Layer 10 of a small transformer language model trained on English Wikipedia (14 layers, counted from 0, width 128).
Take only the direct path to the model's output, skipping the later layers: a vector added to the residual stream pushes a token's score in proportion to its dot product with that token's output vector.

Output vectors of the tokens that the questions are about. A number n stands for n times 0.01.
" ": 13 7 -29 14 37 -18 -16 -38 -6 32 -8 1 19 3 -2 17 -3 19 23 -12 10 16 16 -7 -18 -5 9 12 44 14 -19 -7 -20 -9 13 -12 17 27 -2 -17 -30 -10 32 -9 -15 -14 19 -15 12 -17 23 -6 -18 -22 -48 27 -22 -16 10 -13 4 -32 0 12 -13 25 -5 4 6 43 16 3 -1 24 -19 17 27 -13 19 0 -23 -10 9 4 -26 15 -19 -13 -13 9 -3 -21 -20 -20 -8 -14 -14 17 -3 -14 -7 3 -3 9 7 -2 -7 -4 -11 25 27 -9 -2 18 -32 -23 7 29 -12 -10 -2 42 6 -16 10 -2 20 7
"ited": -2 -6 12 6 5 -37 -58 -16 -6 -47 20 -15 -8 17 -35 -37 -51 -27 -8 22 -7 -2 9 40 -39 17 -32 -22 36 48 47 34 31 45 -17 1 45 -16 0 12 -10 56 -56 61 21 -28 -9 44 5 36 -15 31 -28 -14 -4 -22 15 -23 -18 1 16 -17 13 42 12 -52 77 -52 22 18 -8 -59 27 -18 -24 -52 -47 23 17 -11 3 7 48 -24 50 -3 1 32 45 7 -59 56 44 21 59 -17 2 -27 16 -17 8 53 -45 10 18 45 21 -23 -16 3 -22 -12 -6 -36 9 -21 -34 -41 7 -12 2 -9 3 -59 38 -38 8 -21
" would": 7 28 -1 -11 7 9 1 29 -3 -34 8 16 -9 35 -8 -36 -22 15 27 8 -57 30 18 -6 -7 -23 15 -32 13 -21 33 29 -3 -54 49 -23 4 -14 48 14 0 23 -8 -5 20 19 -19 -3 27 12 -10 43 13 8 34 -4 11 -8 38 19 30 33 -6 -27 54 8 -25 -7 11 4 23 -29 4 -20 5 -27 -1 -38 -5 -17 -2 22 29 32 -11 -13 -8 6 -32 64 -42 -27 -1 -5 5 -15 -8 -44 7 -17 -9 45 -38 -5 -32 -7 16 -13 10 9 -13 -26 22 -24 -22 -18 -32 -57 -16 31 7 -1 -50 -21 29 25 -6 -6
" has": 6 19 15 -39 12 8 26 10 -14 -2 23 -8 26 36 -23 -3 -36 11 -9 -45 -37 43 -9 -1 27 -7 61 -30 25 -41 11 35 7 -14 -6 -31 -24 -14 8 -7 7 -36 12 -2 27 23 13 -9 9 18 15 31 -7 7 -1 0 18 -23 20 -25 40 34 -42 -3 35 6 12 11 -2 -34 18 17 -3 1 -5 -33 2 -42 2 -1 -15 12 13 25 9 0 -17 -6 -15 27 20 4 4 15 39 14 -5 0 -10 -9 10 20 -27 -5 -17 28 -12 -12 -38 22 -38 -4 -22 -31 22 -40 -9 -46 -22 20 -11 8 -52 4 37 4 -4 -7
"ities": 14 -8 -15 13 -54 -14 8 42 -44 -10 22 -48 -14 30 -72 21 53 -18 -73 4 -7 -26 -16 56 -27 32 -7 -19 20 33 13 8 24 -21 -1 -47 24 -32 -16 15 13 14 -15 -61 -14 -7 -3 43 23 47 -4 -16 36 5 0 -20 28 20 -8 9 26 0 -20 -6 47 -35 94 10 55 -5 -11 -72 2 -72 -18 2 -29 -1 34 -20 9 -19 51 2 10 -7 4 1 -32 5 -13 12 -9 -43 33 -56 8 -36 5 2 -13 11 -13 54 57 -3 42 12 -34 15 -44 -14 28 -22 25 6 22 -47 5 31 1 14 -46 16 40 32 -7 -8
"==": -25 -12 56 -21 3 21 5 -17 -27 -18 18 -34 37 8 30 -14 13 -11 0 -39 10 4 18 -20 -8 25 44 -46 37 -46 -3 -29 33 -33 -45 -16 24 11 -4 63 -9 6 2 9 -5 7 23 14 31 8 -18 -17 40 -7 -22 -28 47 31 -11 -25 -6 -26 -50 -19 -29 -16 -23 13 -50 -9 36 -21 8 -76 4 -12 -12 -7 40 -3 13 21 -7 20 -17 26 18 -1 8 25 28 -21 18 16 -18 19 -13 -65 -8 -14 50 -3 -48 -15 3 -8 -10 35 5 6 1 19 15 19 5 -12 14 -2 6 15 40 16 25 -28 18 9 -34 3
";": 17 -15 11 -9 -2 -37 -13 -1 1 -31 -10 15 -36 -22 -9 -4 -35 -12 25 -19 -5 25 13 -38 -21 -23 -5 8 -32 -7 2 1 -12 14 11 -12 10 2 1 -24 -11 39 -10 19 -22 -5 -9 1 -12 -5 2 -20 -8 -6 -30 -11 -28 15 44 -7 39 -36 6 1 26 2 -4 -8 -7 -5 28 16 20 4 -7 24 13 1 46 -23 -26 31 13 -15 -12 -18 4 -6 -13 -21 8 -2 -6 -29 3 -10 21 -4 23 -14 30 13 8 -8 -21 37 21 -9 22 45 26 30 15 -6 29 -3 19 10 30 6 5 -1 4 22 3 -15 -33 2
"\".": -24 44 34 -21 19 11 37 -24 -16 10 41 7 -1 -36 25 -30 -6 -6 13 -7 9 26 -32 -8 50 9 28 -4 17 -46 35 -5 52 -29 7 -16 -19 22 25 17 -9 12 10 13 -6 38 15 41 -18 -16 -61 -2 35 -30 -20 -10 -21 -7 59 27 -23 -19 13 3 21 -67 15 -18 -31 2 -27 -46 2 -20 -8 16 -34 -18 17 -39 37 34 -9 43 31 -19 35 31 5 14 -39 4 -12 -16 -21 -14 16 -73 38 -37 8 17 -21 -1 7 38 2 42 -50 37 -60 12 7 1 -27 -34 -22 -29 16 50 7 -4 1 -18 20 0 -29 -16
" Aust": 4 53 -6 27 -13 -6 -9 -11 2 -32 -28 12 11 39 -37 -31 21 -7 -22 -6 -11 6 18 7 9 42 -4 -6 14 13 4 -2 -26 -1 -6 -1 48 -11 -42 45 -20 -28 -19 13 12 12 -22 23 -29 -33 -26 16 -19 7 -28 13 8 -1 -7 -8 -19 42 -5 2 22 7 25 16 -7 -9 -36 -13 -10 -13 -61 4 4 1 1 -21 2 43 -42 17 -1 26 -8 19 -2 31 -31 15 21 19 12 14 21 45 17 3 33 -12 21 -24 11 26 21 8 22 32 -55 -12 27 -19 -11 17 -30 -4 -16 18 -47 -12 -37 8 -28 -30 27 -10

Output weights of attention head 2. The head adds the sum of these rows, row i times number i of z. A number n stands for n times 0.0065.
o0: 20 -11 20 -30 -21 -29 11 15 13 -4 -3 -45 6 -10 -12 0 25 29 -2 -7 -31 -17 -3 10 19 6 6 -5 -14 5 -20 8 29 43 9 38 46 -76 -45 -13 26 -10 27 -8 -35 -10 -45 63 8 10 39 -23 3 46 39 -18 -2 -25 -15 10 -34 -28 19 -1 15 7 34 -8 34 -61 -18 38 7 -48 3 -4 -21 30 42 -7 -6 45 -21 -46 39 2 -7 5 -17 -5 -6 59 6 13 -18 -28 -14 3 9 16 34 18 15 -34 -52 11 2 -43 -34 -8 40 6 -19 -5 15 -17 22 9 6 -20 -49 -41 23 67 23 -5 -25 -7
o1: -5 -2 20 15 -21 -4 31 25 -7 -22 -27 9 -36 -10 3 -13 -24 4 2 1 18 8 24 -9 15 -27 -16 12 -45 7 8 9 26 39 -1 25 4 7 -15 -33 11 17 3 -34 -10 -44 -21 35 29 7 -2 -31 21 -38 -36 -3 -23 -10 -32 -1 -3 14 -26 4 53 -13 2 4 -40 13 -11 10 -3 1 -2 -38 -23 4 -18 -6 26 -14 33 -16 -16 -1 9 -7 5 -45 4 31 19 -19 5 -2 13 22 -8 2 10 -6 24 3 11 19 12 8 -23 23 2 37 -10 -55 -5 -5 30 27 25 37 2 -45 50 58 -59 -6 -7 49
o2: -31 -21 -44 -8 48 -7 -11 4 5 -2 12 7 25 7 -7 -5 19 3 36 -37 8 28 31 -11 41 -53 40 -5 28 -14 -37 29 -32 5 -10 -1 -17 21 31 20 11 -31 -5 -5 -26 11 24 15 61 50 -15 -13 -34 -95 -6 20 32 6 20 15 -14 27 -13 35 -27 49 51 34 14 -27 15 13 -17 -13 22 19 -15 -16 28 23 27 12 2 -11 -4 -1 -59 7 -31 -1 8 -12 -46 40 25 -22 -8 15 5 -17 1 -14 0 8 -1 24 -17 -23 1 -36 -23 -45 24 -22 -4 -6 7 9 31 -5 -1 -43 -18 -65 9 -6 -9 -7
o3: -31 -14 -1 22 -8 18 40 18 -35 4 3 28 -15 18 19 5 8 49 -11 4 -37 -28 46 -59 10 9 17 6 48 1 -16 -33 -22 23 -12 -1 -24 -2 53 -10 14 -15 -15 19 17 43 13 -13 3 -26 -9 -17 23 48 -28 30 27 -10 23 16 17 -17 3 26 -19 -30 28 -10 -23 29 21 -11 -14 4 -37 -5 -2 -35 -24 -21 3 -9 -31 -2 -10 10 -7 -15 -3 15 2 3 27 -26 36 -8 -31 -1 -30 -17 2 -12 -34 -27 -17 -21 -9 -18 -37 -28 22 -10 9 21 -10 12 9 4 26 30 25 -5 5 33 -11 19 29 -19
o4: 12 -12 -30 61 34 -15 -13 -12 19 16 -17 10 -71 -24 24 31 19 -3 41 43 45 0 -30 -33 -32 -9 -15 26 -14 5 5 -44 -34 8 22 -4 -1 37 -28 -2 -3 10 6 -18 -20 -21 -3 25 -33 -56 2 8 3 -32 -3 -32 -4 -13 9 43 -57 -29 40 -31 68 -13 -24 -19 3 7 3 37 4 14 -15 28 -5 15 27 -27 14 3 -5 25 15 23 -45 -2 -12 2 7 35 1 -22 -27 2 48 -14 11 -12 17 -9 -8 3 39 0 4 5 -31 -1 20 -8 -13 51 -17 -54 -11 11 -15 -28 13 13 -4 27 13 -5 5 32
o5: 14 8 -52 -16 20 15 50 -16 1 14 27 -18 0 27 -42 -26 41 -1 8 25 13 -2 5 0 3 9 -25 -22 29 17 -19 8 -15 -1 -13 14 -14 6 -1 -41 6 -7 38 -43 12 -29 22 -49 -28 40 27 -18 -9 55 -6 18 27 0 -10 -19 -22 31 41 -3 21 -7 18 -63 46 21 -41 -10 -16 -35 14 6 -17 2 -1 1 53 42 -1 -16 -35 -37 21 20 -13 33 -2 -36 -38 -1 -7 11 32 23 15 -11 -25 20 36 30 -34 -5 -9 -66 -64 16 11 -8 29 -43 -3 -13 -31 14 11 -3 -1 15 -23 12 13 8 -16 23
o6: 1 -1 -32 18 15 -13 -19 0 33 -25 49 -43 32 -43 -9 -1 26 14 36 -14 25 -1 -1 5 17 -8 -45 14 28 1 10 11 2 -46 25 -9 -4 21 23 11 54 -22 -28 -2 2 6 -13 6 -15 17 -32 6 -14 -22 -26 32 -43 13 15 22 -36 -1 -4 3 16 1 -10 -16 -21 19 25 3 2 -4 -21 12 -33 -35 -5 -21 16 -10 13 -4 30 -8 29 -3 -5 7 36 33 -28 -26 -37 32 -21 -48 -14 -21 -33 12 16 16 1 34 -30 26 -8 -45 -4 9 -16 0 16 23 -30 -19 -8 -10 24 34 19 35 -4 -14 25 10
o7: -8 -45 -5 40 70 -14 27 37 -8 -32 2 -1 14 10 26 -13 26 11 8 15 21 16 -23 -1 -23 -10 -50 14 1 45 57 -14 5 5 -18 -7 -14 14 35 -1 -22 -7 -34 51 -23 -33 23 3 53 0 37 34 40 29 31 1 -49 -11 -11 -6 -6 -41 -20 -14 43 0 3 -26 11 -7 30 -12 13 -44 -9 -34 4 27 1 -12 -12 5 11 -52 9 -31 -16 20 26 3 20 -15 -13 19 -34 -34 -21 -10 -37 -40 -29 43 -10 6 -17 33 51 26 -15 -20 17 7 -9 10 23 -25 3 -43 2 -18 -25 11 25 -12 -7 -27 3 -7
o8: -12 0 9 -29 -35 25 40 -14 -9 -19 4 24 34 -5 -14 -25 26 -27 19 43 64 -31 -5 3 48 30 20 -3 4 -9 -36 18 21 -1 -29 29 -18 -17 22 8 -6 -2 -13 53 0 -10 19 12 -16 -7 11 -28 -9 -16 -5 -9 -6 -26 -46 -3 -32 -3 -22 -3 -18 10 23 30 -18 -6 -14 -6 -39 -35 28 -16 29 13 38 -16 33 21 -38 18 9 -16 3 11 -16 -23 22 17 -13 19 -1 32 34 46 9 18 15 -13 0 -25 11 -10 -2 6 -20 8 -10 -4 -26 -24 -15 41 -2 -35 -20 -55 27 13 17 10 -18 -7 13 -52
o9: 20 7 1 43 13 -10 -20 18 26 32 -8 2 6 -2 8 34 35 1 -24 22 35 2 -40 22 -30 35 0 12 -24 42 40 11 -15 29 7 9 -25 11 -20 -16 0 -25 5 20 4 -24 -31 33 -26 -29 -20 -1 -18 -11 14 -14 -16 -55 -22 -1 -7 18 59 -46 -6 -33 17 -30 11 11 -1 0 -22 26 21 24 4 14 -39 -15 -19 29 18 1 -2 -13 -24 -24 -1 4 15 1 -2 -1 67 -35 40 2 24 21 -29 19 -17 -7 -29 -58 -31 5 -12 -8 39 -26 6 53 -14 10 30 -13 -31 33 -1 5 36 -1 -30 -37 -36 -17
o10: -25 7 5 26 24 -39 -15 15 15 44 19 14 11 10 13 -4 3 15 -2 6 11 24 -52 3 -2 29 13 5 -59 -8 3 -16 22 -40 -3 -13 -11 -42 -16 -24 -18 -6 -45 1 -33 59 -25 49 -35 -1 -11 -2 61 1 38 94 64 -37 18 36 -18 -1 -51 -39 -19 -16 52 9 1 20 -26 -16 64 -27 -14 18 -17 -26 4 -9 -12 -38 -3 30 34 -32 25 11 -24 9 19 22 -21 -25 -14 -24 -15 -9 32 -53 -18 -30 -2 -3 69 26 3 2 -2 -5 -10 4 19 -53 -4 7 11 46 -42 6 16 -31 41 17 -5 -40 -16 19
o11: 22 14 -7 -12 6 10 16 3 3 -12 -42 -20 -9 15 1 18 -37 20 -18 -27 -11 -10 20 -10 10 2 -18 29 9 -14 2 -15 -30 -1 8 27 -15 -69 -8 -15 11 19 -13 -20 -22 -19 43 11 4 7 30 -6 15 -36 8 10 -3 -30 16 2 -2 -11 13 13 -10 2 -19 12 18 -2 2 39 -1 28 -52 -21 10 40 5 24 -1 -6 17 0 -2 -8 22 -17 -9 -9 -10 -4 -36 3 -7 -1 -22 3 48 0 33 -19 -11 -24 20 -22 -8 -17 8 -26 10 20 27 17 13 13 -2 -13 38 7 16 -31 3 6 -27 27 38 -14
o12: 29 10 -39 21 25 -27 -6 20 3 4 31 -17 -3 -10 -65 30 15 17 56 2 32 0 26 11 -6 -7 -18 9 18 28 9 -1 -48 14 -11 20 -19 5 16 -12 13 -6 43 17 -1 31 2 -14 20 -19 -15 10 -1 42 -8 15 -21 14 -19 46 -22 -14 -45 8 -14 -1 -8 -6 32 -7 -7 -21 10 37 -14 -9 -2 -42 -15 25 -14 39 52 14 4 29 -41 -19 45 -23 -59 28 25 -20 -5 -29 -9 -5 31 12 -61 36 -53 -9 8 -4 -25 8 -45 22 4 -26 -42 -12 4 7 -49 -5 1 14 -34 12 3 -22 -18 -35 49 7
o13: 28 -12 -31 9 5 45 25 6 -9 -24 -6 30 -54 1 -25 -13 5 -19 2 13 21 13 -12 -4 7 -27 -16 21 1 5 18 18 0 31 -26 -6 -54 -7 -10 -21 21 12 8 0 2 11 30 13 -43 -8 6 63 -11 -37 2 9 -19 4 -12 54 56 54 35 29 -8 -25 -12 1 4 -6 1 3 15 -5 -20 2 13 16 13 -46 -10 30 -24 8 -13 8 -10 12 -1 -4 -36 -14 25 27 -7 -31 40 11 27 -46 8 -36 -3 -8 14 25 1 -50 -51 20 8 -37 14 -15 -29 -8 -26 -37 14 8 11 33 -22 -30 16 -5 42 -2
o14: 29 21 6 7 -26 -2 20 -5 0 19 -10 14 -11 -6 -20 -31 -2 -18 20 5 28 -10 -15 19 -12 -3 2 25 -38 4 20 39 6 -46 22 -2 29 8 -1 17 0 -41 -3 -49 -8 66 6 12 2 14 -12 -39 6 20 4 15 2 16 32 -26 31 -5 22 1 -1 -29 -20 -2 32 -20 -12 -13 27 -5 18 32 -4 -42 10 -26 15 41 16 -31 -22 36 10 4 49 4 10 7 -23 -33 16 -12 4 -32 11 -23 -28 9 -9 -38 5 -22 4 28 -13 2 10 -10 37 -40 -48 25 25 14 18 -35 -65 -42 5 -20 -6 3 34 -5
o15: 17 42 1 -11 0 -28 -8 -20 -5 -9 -7 3 -18 3 -23 5 19 -10 -2 -4 -24 43 -40 -1 22 4 -14 12 4 -29 -19 -3 -18 -5 15 -21 -5 -14 29 -17 -39 19 -12 -5 7 -79 1 6 15 -19 -38 -1 -27 -16 12 43 -35 35 28 -15 -16 -3 -1 6 40 16 18 -21 2 -25 16 22 -15 25 14 40 36 11 28 5 12 -34 15 15 15 -47 24 21 -24 21 -10 10 -23 -8 -15 8 24 -1 -11 -32 -9 -20 -16 13 19 18 -8 -38 15 39 -33 29 28 -25 -18 -7 14 -28 -18 9 -15 5 6 64 1 10 48 29
o16: 24 19 -31 1 -3 20 -31 -59 3 18 6 6 -24 0 15 18 40 -8 47 3 10 15 -5 20 -34 25 -18 2 30 2 -8 7 -37 7 28 -18 -26 3 -10 2 -9 9 12 -19 3 9 30 -33 -7 28 -31 -35 -4 -3 -6 2 39 35 -10 -20 9 -16 26 7 -1 5 -15 -26 2 -12 53 15 -13 -10 -37 -22 5 -7 -18 -24 -21 -5 -64 -27 -21 -17 -11 5 -15 -48 15 36 14 1 -12 6 -10 -24 30 -37 19 -46 20 16 81 39 29 4 3 14 -3 -30 10 -8 2 25 -5 24 -2 10 -25 -12 48 -17 23 26 -7 2
o17: 4 -22 3 16 -21 -2 6 0 -28 -7 3 12 9 6 -10 1 23 -56 31 3 32 -1 10 12 45 -5 18 -2 16 -12 16 -18 -6 -31 -31 -17 -4 17 -18 26 -49 4 39 0 -11 1 -23 -10 17 -18 -24 18 20 -22 -31 -37 -19 -31 -9 -28 -55 -20 -6 19 -31 -4 16 47 -9 -5 1 30 20 11 -31 4 -29 7 40 15 -16 -6 28 6 29 3 33 -37 37 17 -9 46 5 13 31 5 26 1 12 -14 25 -36 3 12 27 3 -2 51 17 -5 -52 -26 0 10 29 -31 8 -12 -34 -10 14 20 -11 -38 -27 -4 16 18
o18: 17 12 -1 20 -5 7 -27 0 24 -14 -57 16 1 -9 27 9 44 37 -19 -12 16 10 -6 -13 27 14 -17 15 8 10 4 -16 -64 45 13 -8 -45 34 -35 -32 -20 10 -5 0 -9 -28 -23 3 29 -33 22 -35 -6 26 -21 -45 -29 5 11 6 1 -37 16 26 -7 10 10 -11 27 29 -11 31 -16 -3 -9 24 0 -37 -18 7 -38 14 -13 -2 -47 51 9 39 22 -14 -11 7 22 -15 -7 5 25 26 -10 37 -48 6 5 -4 -35 2 4 25 55 -21 -8 -9 -28 -26 8 -4 -2 28 -10 3 -17 -3 18 21 -54 0 37 32
o19: 24 -11 11 7 -6 -24 2 -3 -15 -10 34 -5 1 -24 -2 -4 9 -20 35 -13 -5 23 1 -28 -5 29 -16 -50 4 -35 -7 -1 26 21 2 -4 -18 25 24 20 -9 10 -2 -13 26 -19 17 3 -9 -17 -25 14 -20 -25 -5 42 35 -26 10 -19 -25 -25 -5 28 -5 38 37 7 8 -6 24 -14 37 3 -4 -5 21 -33 -24 -73 18 2 15 -19 20 -26 3 -29 7 -32 -37 28 -4 11 -11 50 24 2 11 -60 18 -2 50 -25 -15 4 -17 -2 7 -4 12 3 7 17 -17 35 -1 -18 55 6 -24 -4 22 -2 -22 2 12 -3
o20: 2 21 24 -15 31 -37 -4 -2 -25 20 45 -26 -23 7 -48 -17 -33 2 4 -9 -28 15 -2 -33 -15 24 -32 -9 24 -19 20 33 -10 -44 38 -27 9 -28 3 4 35 -21 14 26 8 21 -26 -6 42 -1 29 42 -4 2 -34 47 -5 -22 -16 -27 19 43 24 5 -28 0 20 23 -19 -7 -29 2 -6 4 -19 23 -9 -3 29 19 -19 39 20 39 7 -26 19 -5 16 14 8 3 -28 -34 -26 -13 -14 28 -16 -19 -5 30 -25 -7 46 -5 -6 -43 27 -26 -7 -14 32 -12 -5 8 22 -5 -17 -24 5 -28 -39 -21 24 20 -13 38
o21: 6 22 39 -2 19 -10 -1 23 -13 54 15 -3 -15 -31 -22 12 -5 21 -52 -6 -44 -8 0 19 32 -17 -3 -2 -44 -8 3 26 -10 19 10 -26 -5 24 26 -25 26 -33 -9 -36 -10 16 9 3 -19 -23 1 10 -38 -39 13 -3 -27 -21 62 -19 -1 -7 -4 61 29 18 54 22 44 -32 -20 -12 -7 28 -10 -32 27 7 18 -15 -13 37 8 -12 -14 7 -29 -14 25 -14 -8 25 -36 3 -4 -3 -17 43 7 1 -5 -18 -3 31 -3 6 -14 -3 -4 15 44 6 -5 -5 3 -39 -37 -21 3 35 12 -6 -45 6 43 -14 10 -10
o22: 9 -4 -38 0 -1 24 -16 -30 8 20 -18 6 -1 -17 52 -21 35 -4 -4 39 -45 3 4 -10 -33 -1 -11 25 20 -4 6 7 -33 37 -1 12 -9 -32 32 -25 28 -8 7 27 41 -24 7 -27 -8 25 -19 59 22 12 7 -8 14 -1 0 -17 -28 -8 4 -21 7 1 10 4 5 39 -35 -8 -14 24 -2 27 -15 -7 -16 8 -30 2 -4 -26 -47 -1 -3 34 -44 -10 -22 -25 -12 26 -17 19 61 18 19 -47 7 10 -28 16 52 16 28 2 -21 10 -8 -7 21 2 -50 -35 18 -23 39 -59 -7 -4 -15 -5 -21 45 34 6
o23: -3 -3 39 8 -6 38 -18 -16 51 3 13 -23 -20 13 17 25 4 7 40 -9 3 -18 -24 -16 1 -1 -18 -22 -45 35 14 8 1 -25 -4 43 43 -61 -2 -15 11 9 -51 -3 27 30 -26 -8 24 8 9 26 19 14 -17 61 33 -9 -32 -1 5 20 12 21 -24 -7 6 4 -28 -40 -29 -8 -9 13 6 13 -10 28 7 19 -1 23 -16 5 23 -16 -15 -1 26 -13 36 -41 18 -23 0 29 -27 -1 -16 -3 -3 10 -42 -2 -42 -17 -23 6 27 -7 -21 -7 36 -58 17 1 21 34 -18 -8 27 0 -28 -24 14 -28 -2 -28
o24: 17 -31 13 -29 30 -4 15 11 -4 29 25 10 -11 -35 4 16 7 19 9 -14 -14 -15 -31 10 19 -4 -1 -6 25 -10 -9 13 22 15 -17 -41 9 -21 -30 42 3 -21 -1 -27 -3 4 0 16 -51 13 14 -6 58 -21 -36 4 -10 15 -19 63 -75 -14 23 -2 5 -15 -14 -17 12 -7 31 11 -52 -26 25 -3 28 -31 28 -2 -11 24 42 22 6 -19 -36 29 10 34 -23 -10 -34 53 -39 41 4 -41 -5 -20 -29 38 18 -37 11 -13 2 6 -24 2 -13 31 22 -6 15 -2 -10 -4 35 1 -10 25 -34 30 -2 1 9 -8
o25: 0 -11 17 -19 26 -67 -23 19 34 -9 26 -5 -13 -55 7 -11 10 9 17 -30 -1 -45 -4 4 10 41 -19 27 -36 15 -2 19 -31 -18 28 25 -20 -24 53 0 14 -2 -1 15 -7 43 -23 1 -16 36 -6 20 -21 10 18 -16 -37 -11 33 17 -24 -22 -5 7 -24 5 18 6 -3 -9 -12 1 4 8 -3 -24 -42 9 -19 -5 36 4 17 32 -58 -17 44 -49 24 -42 34 2 1 22 -20 27 -17 -60 5 -4 38 21 31 -7 -19 45 -13 14 8 22 12 46 11 -5 4 20 -7 -35 7 45 9 -14 -25 1 -18 -23 3 -22
o26: -49 -5 -33 6 -36 19 7 -6 -9 -5 29 -2 -12 0 -14 -13 28 -10 5 -1 -10 0 -12 -24 10 18 13 -29 -28 1 15 13 -7 -22 21 47 -8 0 46 40 16 1 0 13 4 0 14 -20 41 6 -27 -2 17 0 33 -33 3 25 -4 -10 -48 3 45 -4 18 -18 -2 -11 11 -9 3 -4 32 27 52 16 6 7 -21 60 5 25 19 -4 34 5 -59 -2 -13 8 -15 -29 6 11 -9 26 62 -19 -2 -49 17 19 15 -21 -35 -8 13 21 -20 -27 23 15 5 -44 3 -26 -26 -17 -11 -16 3 -34 2 -4 -8 -4 -16 -50
o27: -24 3 -2 2 -11 -30 -21 29 10 26 -18 41 -52 1 61 15 -21 -16 4 -5 -6 -7 6 14 -4 26 -13 55 -13 21 7 -29 -16 61 -11 -1 6 15 -3 -18 -48 33 -17 -11 12 -9 2 31 -15 5 -21 -32 -44 0 30 -24 30 16 17 2 28 9 -42 -20 50 -62 14 3 -8 -27 -40 6 -16 18 -9 -24 30 15 30 -4 16 -35 -31 -45 12 33 22 -25 -35 -5 -15 19 -20 13 0 -11 2 35 37 -11 -36 19 -11 -42 33 44 -13 -6 7 16 27 2 -8 -4 44 2 27 20 3 -68 17 27 4 -9 -15 17 -15 -11
o28: 35 1 17 21 -17 -29 45 -28 30 18 19 -2 -18 31 32 -28 19 24 -48 -28 28 -28 -11 17 -27 7 -7 -3 1 16 4 -13 -22 -1 -1 19 -6 2 -35 -45 -25 -20 -8 -14 8 6 -9 20 -21 -8 -9 -29 2 15 -26 10 -33 15 3 -6 -54 2 28 -1 6 -3 4 -39 -15 -2 9 -4 -26 28 -3 -62 13 -31 67 23 2 22 31 27 -2 -2 10 -5 -15 -6 -7 4 19 -1 20 39 -26 14 -26 47 29 -21 29 11 3 0 -20 13 24 1 -7 16 6 -27 6 -41 19 -1 -1 20 13 26 4 -8 -11 -11 -18 5
o29: -21 -14 12 -12 6 8 -3 -34 61 -4 0 -49 -43 -46 5 11 2 37 1 10 -51 -6 19 -21 -6 -7 28 -25 16 16 -3 30 6 3 -5 -28 68 12 -1 -11 -11 -4 -25 26 22 -28 -9 -1 8 40 16 -5 -33 -15 -19 -36 -20 22 17 -31 12 -24 5 12 -22 3 -1 2 14 3 -8 22 22 19 9 13 -13 4 -6 -35 25 7 11 -14 -39 21 -6 -36 -29 7 -11 10 -38 42 -25 -36 16 6 -25 15 37 35 20 -18 -26 -8 8 -3 -52 35 54 21 -7 28 39 -36 16 -15 19 18 -12 -5 3 -1 6 14 53 -11
o30: 1 3 38 -36 -2 -20 -11 -7 7 3 -74 -2 -42 -4 -15 10 -7 50 37 -7 1 7 -5 2 -48 9 18 -20 -30 27 24 10 2 31 28 7 15 -6 -17 -22 -46 34 -6 20 -35 -1 8 -16 34 16 -26 -58 14 -39 -68 -7 -21 37 6 27 30 -4 -59 -18 4 4 -8 -59 2 35 -38 -5 19 11 -45 14 -1 -32 36 27 -4 -16 16 24 -17 -10 -12 23 39 3 4 0 40 26 1 -23 -19 1 -33 27 10 -50 -38 2 -12 41 33 8 22 -16 3 17 27 4 54 16 49 5 14 44 -4 6 42 -16 -25 -12 -22 -7
o31: -29 -7 -12 15 -5 16 10 43 1 -33 8 10 7 4 -39 33 30 8 -12 -26 -14 -36 -40 -11 -29 -5 -30 -48 19 9 7 -32 -3 -23 -15 21 29 -7 10 -46 -10 -15 2 -11 14 0 23 27 6 16 -14 59 9 -19 -11 25 -13 -10 13 8 -19 5 -50 -26 5 -20 9 3 3 -32 7 30 43 -8 -42 -36 -22 1 6 3 40 27 -33 -20 -3 -6 13 1 -18 7 -31 42 -6 0 28 15 9 -18 2 -4 22 42 -26 -40 -7 18 29 10 33 15 30 27 -24 18 -3 32 -21 -12 -8 -5 3 -5 4 34 2 -4 0 57

Each question shows a token from some text and the vector z that the head gathered there. A number n stands for n times 0.03.

"ed": 4 -9 1 -19 -32 35 -23 -6 -27 -9 -8 -15 -3 -4 -9 18 40 -21 9 -4 29 14 21 5 0 -8 -7 -18 -18 3 -5 25
Pushed down most: "\"."

"ord": 5 6 20 11 -21 25 -7 -10 -2 -27 25 1 16 17 -12 20 -5 -21 -51 16 18 2 4 5 15 -31 -11 0 -19 -29 -25 -3
Which of these tokens does it push up most? " has"

"it": 8 -5 14 -3 -3 9 8 -15 8 -22 24 0 4 -6 17 11 13 2 -25 23 20 5 -1 -8 17 -12 -3 0 -4 -8 -15 12
Pushed down most: ";"

"\n": 25 26 -1 -11 6 10 2 -34 33 -31 10 7 1 -2 6 53 13 -1 9 21 -11 -1 10 -38 8 -11 -1 -2 -1 -7 -26 9
Which three tokens does it push up most, strongest first? " Aust", "\".", "ities"

"hed": 7 13 -30 -28 25 11 0 -21 -7 3 55 -3 -8 -2 -15 23 50 26 -6 -23 13 -40 52 22 35 -25 -27 -37 5 -20 -17 67
Which of these tokens does it push up most? "ities"

"s": 30 2 -1 9 -16 -5 -4 -9 -32 -25 23 -3 7 5 6 16 25 11 -32 19 30 5 -29 -10 -1 1 -33 0 -6 -17 -10 8
Which three tokens does it push up most, strongest first? "ities", " has", "\"."

" |": 14 22 -4 -18 -1 9 3 -31 27 -17 15 16 -1 0 19 32 17 8 5 19 -9 -3 23 -35 -1 -2 3 5 -6 1 -19 12
Which two tokens does it push up most, strongest first? " Aust", "\"."

"b": -5 60 37 -13 0 -14 -20 16 5 -29 25 49 62 80 -35 -3 16 53 -59 31 18 -26 -16 -24 -22 -12 -20 50 -40 44 17 17
Which two tokens does it push up most, strongest first? "ited", ";"

"===": -35 -58 43 -35 -5 21 -1 -58 -22 -5 -5 -19 24 -17 36 6 42 27 12 16 23 -4 15 -23 -9 -31 -3 -16 7 38 9 -13
Which of these tokens does it push up most? " "

"/": 18 19 16 -21 4 -12 25 -3 -18 6 18 -2 -18 -6 17 40 11 10 -14 12 0 3 -7 -1 -16 28 -2 -11 -4 15 11 11
Which of these tokens does it push up most? ";"

"1": 16 42 18 -18 -6 -15 22 -5 -26 21 16 -13 -30 -10 13 67 -3 -2 -6 12 14 15 7 23 -30 39 -3 -12 6 16 25 11
Pushed down most: "=="

" v": 5 -1 11 1 -2 -6 16 -1 6 -18 25 5 -2 3 4 22 -1 4 -28 21 -6 14 2 -17 13 2 -13 2 -9 4 -11 10
Which of these tokens does it push up most? "\"."

"4": 6 14 6 -12 11 -16 -5 -23 -12 -13 20 9 -6 -14 21 49 -4 9 0 23 8 17 -23 2 -13 8 -17 6 7 8 12 1
Which of these tokens does it push up most? ";"

" ": 5 -5 -16 0 6 5 8 -24 15 7 7 -6 -9 -29 -25 35 -6 -1 13 16 -3 5 -11 -18 7 -16 -4 29 12 2 -19 14
Which of these tokens does it push up most? " Aust"